Layer 2 of a small transformer language model trained on English Wikipedia (10 layers, counted from 0, width 96).
A neuron's activation on a vector x is ReLU(weights . x + bias), where the dot is the dot product.

Input weights of the MLP neurons that the questions are about. A number n stands for n times 0.013.
n183 (bias -0.024): 25 29 -43 9 15 -6 -20 -40 6 9 17 -16 2 -12 16 27 20 9 11 -7 15 48 23 23 41 -6 -21 -14 -61 1 -5 -9 -11 -24 -7 12 11 -55 0 -3 -39 -49 -23 5 12 28 -34 2 6 -9 -5 25 1 16 53 36 -38 -11 3 -36 14 -38 32 6 17 -32 1 -20 39 -25 -14 9 8 -5 1 26 7 31 -5 -25 40 -54 35 -38 31 3 19 -36 -8 22 1 14 1 0 18 33
n309 (bias -0.038): 26 -25 -20 -8 -19 4 5 -6 2 -3 4 -30 -12 21 -15 32 24 -13 23 -20 37 3 -9 6 -48 6 6 10 -9 1 -11 -2 3 15 24 15 22 -40 -3 11 -1 25 -6 -5 -19 2 -31 -38 -34 -4 -22 26 -23 -4 7 -8 9 46 -48 -29 32 -29 20 13 14 10 16 -22 34 30 -41 33 18 -12 15 27 20 -32 18 28 -13 27 -31 -19 24 -17 -5 7 8 -5 56 -10 -23 -1 -16 -8
n359 (bias -0.027): 15 46 -9 -12 29 -60 -9 -21 -7 33 -19 3 15 8 -39 -16 -8 -5 18 -30 17 1 8 16 23 20 -1 -28 -52 13 2 -24 13 2 -8 -39 8 1 15 27 36 -1 -25 14 -47 13 1 -75 -22 -1 32 13 -44 0 -2 18 -19 23 17 14 -22 -4 -44 -15 -56 1 -14 22 -29 7 40 -1 -40 -2 8 8 -7 -1 -24 2 31 21 -1 -24 26 -5 19 55 16 10 12 13 20 25 43 -40
n363 (bias -0.038): -24 -35 -3 22 18 -4 5 15 -17 15 -33 -15 -10 13 28 -20 -23 16 7 -26 -39 -20 1 6 -21 20 30 -16 -31 27 -22 -9 7 -10 -23 4 -40 -1 6 -3 -9 29 43 2 42 -1 -17 -70 -17 20 -2 -40 -31 38 -2 1 -1 -1 -9 17 26 12 47 4 -29 17 -9 31 27 9 -19 -5 17 24 10 -15 16 1 36 21 -16 -27 -70 30 1 -1 2 -33 -47 15 14 -14 37 16 -28 69
n376 (bias -0.023): -1 -15 40 14 -3 -18 -65 -28 -17 -21 12 -40 21 4 -1 -13 -11 -37 9 -13 30 -6 -6 -6 -14 20 -20 -24 20 42 39 4 -18 -51 13 28 13 23 -14 -21 -44 -1 41 19 -1 -22 -21 -13 -19 3 -16 -14 -24 -3 2 27 12 22 -18 -8 15 1 35 -26 22 -23 3 11 69 8 -15 33 4 25 3 -25 22 -32 16 -44 -19 -7 -20 1 40 -3 9 18 33 -1 15 -14 -2 -24 30 6
n385 (bias -0.011): -60 38 -12 7 41 10 44 22 20 -57 17 48 46 45 24 -2 -32 -30 27 -31 -46 11 -44 -20 14 38 -29 2 1 -6 -4 -24 -6 -13 -4 -9 -12 2 -20 23 17 23 -15 -15 12 -19 -32 -29 -8 22 20 -3 -21 9 6 -50 4 17 31 69 1 22 -29 33 28 5 8 31 16 -51 33 -20 -17 1 -36 -34 3 -52 -59 12 -30 -6 -33 85 12 20 -3 -21 -10 19 -41 -8 2 24 24 -11
n418 (bias -0.011): 26 -32 34 28 28 14 18 -15 -12 43 40 3 -40 -3 0 -19 -11 -20 -7 -14 36 8 -34 24 6 21 23 3 -9 -10 16 32 -2 -9 30 21 35 -1 7 27 -20 35 -24 25 6 13 -12 -21 -23 12 -44 -21 -35 13 -20 -11 14 17 -19 -9 -34 0 -32 18 37 -14 10 -57 -39 0 -43 21 -10 7 5 14 -5 -32 5 -1 -3 22 -4 -26 -7 -45 17 24 -13 1 19 1 -35 4 -21 17
n425 (bias 0.003): -5 10 -4 -13 4 17 -25 -11 8 2 41 18 41 -36 -12 -40 -9 -17 -9 -5 14 2 -30 -18 -13 -1 -24 10 -8 9 33 20 19 -17 6 -12 0 20 21 -17 -3 6 -29 29 1 2 -1 -19 -9 33 -8 -17 -1 13 -9 14 -4 -3 0 -10 33 40 -19 -2 -8 11 3 44 -10 60 -4 -9 -30 -26 17 -22 -2 -22 -3 -16 -11 -1 -8 6 -27 -55 -17 -23 17 15 -8 21 -17 2 56 -15
n428 (bias -0.020): 10 15 -7 19 64 -11 43 -38 36 10 -11 28 -8 -2 50 13 12 -11 -91 31 -19 19 28 33 -17 14 -37 25 -25 -23 1 -9 50 -27 -4 -68 66 -10 -19 13 -21 -31 0 8 1 1 -24 -10 -10 17 -38 -11 14 11 -17 -29 14 -15 6 50 -9 18 9 -8 -11 -11 -6 -11 -20 26 19 9 11 -5 1 -10 38 22 -28 -42 51 -2 -46 40 -35 -43 14 -5 20 -23 -6 2 -25 5 -27 9
n495 (bias -0.015): -4 17 -22 4 -13 -24 -16 1 9 -1 18 -24 23 -17 -6 -23 27 -11 -13 -27 8 -25 -21 -15 -24 -10 30 -6 14 -1 3 -7 37 -28 1 11 16 -20 12 -2 -16 8 -4 -13 28 2 29 19 -3 4 -4 -47 -6 -14 40 12 7 -8 -29 25 21 16 28 -1 17 -10 25 29 -11 -24 1 13 35 -3 24 -10 14 -16 0 12 -7 11 -3 -33 -14 5 -9 11 -17 21 6 3 -14 -3 -64 -1
n521 (bias -0.007): -4 -16 30 5 7 11 25 6 -27 -28 1 17 -5 23 -21 -2 16 -1 26 6 18 -12 8 4 -8 -32 -37 -12 -12 -3 7 2 16 5 19 -6 14 -20 -6 4 1 1 -22 10 14 -28 46 27 7 5 3 -34 23 -10 9 14 43 -24 21 17 3 17 -21 0 -17 19 -10 -32 9 -7 -17 14 -9 -54 -10 -32 20 5 10 -17 18 -4 -9 -4 12 -12 -61 5 47 5 8 3 -3 5 -5 17
n536 (bias -0.036): 36 21 24 0 6 -5 1 21 -24 44 8 12 21 -9 -15 -18 -42 8 -3 -45 29 -4 7 1 -2 -23 -15 28 -40 27 -9 22 6 8 -89 -32 9 -20 -11 20 -70 4 -85 1 -2 22 14 27 33 17 -3 47 14 23 32 -33 27 7 18 -22 -5 -28 -8 56 -21 40 -31 -15 19 27 -57 10 33 -10 12 -51 -24 6 32 -12 -6 7 3 31 -11 7 19 1 -15 37 18 -11 -22 -24 -43 15
n726 (bias -0.026): 3 -18 -2 11 3 -10 -32 -8 22 -6 -1 -39 18 16 55 51 4 12 7 -56 -25 55 6 12 -47 19 0 12 4 -30 21 23 17 -14 -29 -27 -9 -20 15 29 14 3 -18 -47 -12 -57 15 -37 -29 14 -4 24 -22 1 19 20 51 -14 -11 -6 50 11 -41 4 -1 -9 -65 -2 -3 7 45 -5 -14 -19 1 3 6 -14 21 20 10 32 15 1 -22 -6 3 -6 -7 4 20 26 16 14 15 -23
n734 (bias -0.012): -16 3 -9 -38 -3 -10 -15 4 8 16 -6 11 -9 9 3 35 0 28 9 -1 13 4 44 6 -11 8 -17 -5 16 16 -9 3 -18 13 0 8 -7 3 -26 -12 -14 8 -16 1 -8 -7 48 14 -3 -27 7 -13 -22 8 -13 -19 7 -16 -13 15 -5 -11 -11 11 26 8 -19 -2 19 22 -8 29 -14 4 15 -5 17 -2 11 15 13 -11 -4 15 -1 -7 -14 -13 1 21 14 8 -17 -6 -7 -2

Each question shows a token from some text and the vector x that enters the MLP there. A number n stands for n times 0.044.

" results": 23 1 42 30 18 -17 9 8 3 21 43 4 19 -28 20 5 8 -3 5 27 11 4 3 -20 -8 24 1 -47 -27 15 -5 12 -29 6 29 -16 -11 6 20 22 -19 2 32 -22 -37 -25 -20 -6 -9 -69 35 26 26 -9 31 5 10 -45 -1 -29 6 -3 10 -22 -19 27 36 48 -18 -16 -24 -17 -4 5 -19 3 13 -23 -3 32 -25 -18 3 25 -14 9 -27 22 -18 -31 0 -2 -17 3 0 -22
Which three neurons fire most, strongest first? n376, n359, n385

",": 14 4 34 43 24 -3 10 12 16 17 16 4 -2 -18 22 17 22 -14 -4 28 2 1 8 -12 5 21 -14 -32 -29 3 -17 27 -20 6 35 -7 -4 8 12 15 -15 2 28 -6 -31 13 -11 -3 -6 -83 33 18 11 -6 26 -10 30 -52 -11 -22 11 -2 13 -16 2 49 38 49 -23 -16 -36 -31 -12 -1 -25 0 11 -16 -14 24 -23 -10 5 21 -6 15 -23 10 -12 -25 -18 -9 -14 -7 -13 -43
The most active neuron and its activation: n385, at about 1.4

" three": 15 -5 32 37 28 0 14 22 -2 27 35 13 12 -30 10 13 9 10 -11 14 20 -13 13 -4 4 19 -7 -30 -35 10 -29 15 -30 -6 23 -20 -12 10 -5 24 -10 -6 31 -4 -24 -4 -4 1 -2 -66 41 26 19 -12 45 -1 22 -46 -1 -33 19 1 18 -15 -9 45 25 42 -25 -10 -43 -22 -13 7 -18 -8 14 -13 -15 1 -20 -11 10 27 -14 0 -36 19 -23 -16 5 -1 -14 -19 -19 -32
Which two neurons fire most, strongest first? n536, n521

" of": 12 10 41 28 23 -1 11 -5 10 20 26 9 -10 -25 16 2 19 -2 -4 23 7 11 0 -28 6 25 -11 -29 -32 7 -34 23 -17 0 26 -17 -10 11 1 23 -9 -9 35 -22 -23 15 -14 1 -16 -74 42 17 34 -10 30 -4 27 -44 -7 -29 9 7 28 -18 -3 49 27 44 -16 -10 -35 -25 -15 4 -24 4 10 -10 -18 23 -22 -17 14 22 2 13 -33 18 -18 -13 -7 2 -16 -24 -8 -41
Which of these neurons fires most? n385

" mi": 13 -3 31 31 28 -4 7 14 17 27 30 5 -14 -32 22 12 17 -9 -10 13 -7 -13 4 -29 10 29 -11 -45 -22 19 -29 24 -23 10 32 5 -17 -2 11 11 -8 9 34 -8 -19 -6 -1 -7 -4 -60 28 26 23 -15 19 -6 23 -46 -12 -34 18 -8 31 -28 -11 33 32 60 -24 -6 -36 -25 2 3 -38 11 17 -22 9 24 -23 -11 9 15 -11 6 -36 13 -2 -11 0 -3 -16 -11 -3 -33
Which three neurons fire most, strongest first? n363, n309, n495

" not": 28 11 26 25 24 0 22 12 9 27 25 5 -5 -27 21 2 11 -10 15 31 13 10 9 -24 0 26 -7 -43 -24 9 -35 12 -32 14 36 -14 -4 10 17 14 -14 0 22 -15 -18 15 -8 -6 -10 -75 27 13 26 -9 35 -6 19 -53 -13 -31 11 13 21 -15 -18 16 36 55 -36 -13 -32 -24 -10 1 -13 -2 19 -21 6 12 -31 -10 16 12 -19 8 -19 20 -9 -27 13 -6 -2 -8 -21 -36
The most active neuron and its activation: n495, at about 0.75

" due": 13 2 28 28 39 0 16 15 7 31 33 10 1 -16 27 2 17 -1 7 17 -1 -7 12 -30 3 32 -2 -41 -40 7 -36 25 -28 0 29 -17 -7 0 10 17 -20 0 40 -4 -21 11 -9 -13 -11 -67 26 15 19 -2 33 5 11 -41 -11 -31 13 0 32 -24 -13 39 46 51 -31 -7 -26 -17 -9 -2 -23 3 7 -26 8 20 -14 -10 -8 15 -39 8 -21 10 -22 -22 -6 2 -6 -13 -25 -20
Which two neurons fire most, strongest first? n363, n495

"man": 8 -11 44 39 13 2 5 20 12 28 27 3 -3 -29 13 16 14 2 0 32 15 2 15 -17 -6 18 -3 -44 -30 21 -22 45 -31 14 33 -22 -9 6 -4 22 -8 7 37 -27 -17 -11 4 9 -15 -85 27 14 21 -3 27 -4 14 -50 -7 -18 0 -8 18 -28 -10 33 31 35 -19 -15 -21 -23 -14 -3 -14 5 3 -13 -14 21 -9 -24 21 15 -3 15 -12 18 -6 -22 -12 -7 -17 -21 -5 -31
Which of these neurons fires most? n734

" a": 16 -3 33 35 26 -6 20 12 10 33 28 3 -1 -21 21 4 14 1 -21 25 6 -7 17 -14 -4 16 -15 -35 -28 13 -21 22 -27 -4 41 -7 -7 8 -4 19 -9 -1 36 -12 -22 7 -2 -3 -12 -68 31 22 17 -17 36 0 24 -49 -7 -30 27 2 14 -22 -5 44 30 41 -19 -13 -45 -17 -15 10 -32 4 14 -18 -12 5 -9 -10 2 14 -14 4 -37 21 -5 -20 3 -1 -10 -16 -7 -43
Which of these neurons fires most? n521

"\n": 17 -3 41 22 23 -5 20 13 8 32 41 9 5 -29 23 14 18 -4 2 12 3 3 12 -21 -15 9 -19 -36 -28 2 -19 23 -16 -5 39 -9 -1 1 4 19 -7 -5 32 -8 -40 -9 -2 -14 -17 -81 44 24 17 -13 32 3 14 -39 -9 -25 14 -8 20 -15 2 42 32 45 -14 -11 -32 -27 -15 5 -16 7 12 -15 -17 19 -18 -10 15 17 3 11 -20 20 -15 -25 -8 -12 -21 -22 -15 -24
The most active neuron and its activation: n309, at about 1.1

"in": 8 -5 32 26 23 -3 7 15 13 24 28 9 -10 -28 15 15 20 8 0 21 12 13 18 -32 -5 23 -10 -34 -35 18 -26 34 -32 7 35 -21 0 13 18 25 -15 5 26 -17 -26 -6 -9 18 -5 -78 35 20 16 -22 29 4 16 -48 -12 -20 14 4 24 -19 -4 29 27 31 -14 -8 -35 -18 -24 0 -16 10 -1 -12 -20 29 -9 -9 11 10 0 25 -31 18 -20 -37 -4 -17 -22 -14 0 -40
Which of these neurons fires most? n734

" up": 21 -1 32 30 31 -4 8 -1 6 18 29 1 -4 -19 16 11 33 2 -2 15 5 -18 19 -23 -11 26 -14 -30 -34 12 -18 25 -42 -1 34 -8 -21 3 6 13 -17 5 36 -20 -30 4 -3 -5 2 -72 32 34 8 -15 32 9 12 -44 -11 -28 29 7 22 -27 5 42 24 46 -20 -12 -37 -6 -18 4 -30 -6 10 -14 -3 32 -2 -5 4 19 -29 15 -25 18 -8 -29 6 -7 -12 -16 -16 -22
The most active neuron and its activation: n309, at about 1.2

".": 16 -2 33 44 35 -1 17 7 10 32 19 12 -1 -29 30 10 26 -5 -6 19 1 -3 16 -8 0 20 -26 -35 -29 1 -19 33 -18 -11 28 -7 -14 0 12 19 -12 -4 22 -15 -35 9 1 -4 -3 -78 25 23 19 -16 30 6 11 -47 -1 -22 14 -4 22 -20 13 35 33 50 -23 -13 -34 -26 -10 8 -16 10 16 -12 -12 13 -17 -4 7 15 -8 5 -32 24 -21 -33 -17 1 -26 -10 -12 -27
Which two neurons fire most, strongest first? n428, n183

" |": 19 2 35 42 17 -11 10 9 8 20 17 0 -1 -26 23 15 13 -2 -1 16 5 9 7 -7 -6 11 -12 -34 -26 10 -15 30 -32 8 38 -12 -6 5 9 23 -9 -1 35 -14 -37 4 -6 -14 -7 -77 36 26 24 -4 32 13 10 -46 -8 -29 14 -4 20 -18 -2 49 32 42 -30 -9 -27 -35 -21 14 -18 0 8 -15 -16 22 -16 -10 13 12 -5 14 -28 19 -7 -24 -10 -5 -25 -21 -8 -33
Which of these neurons fires most? n359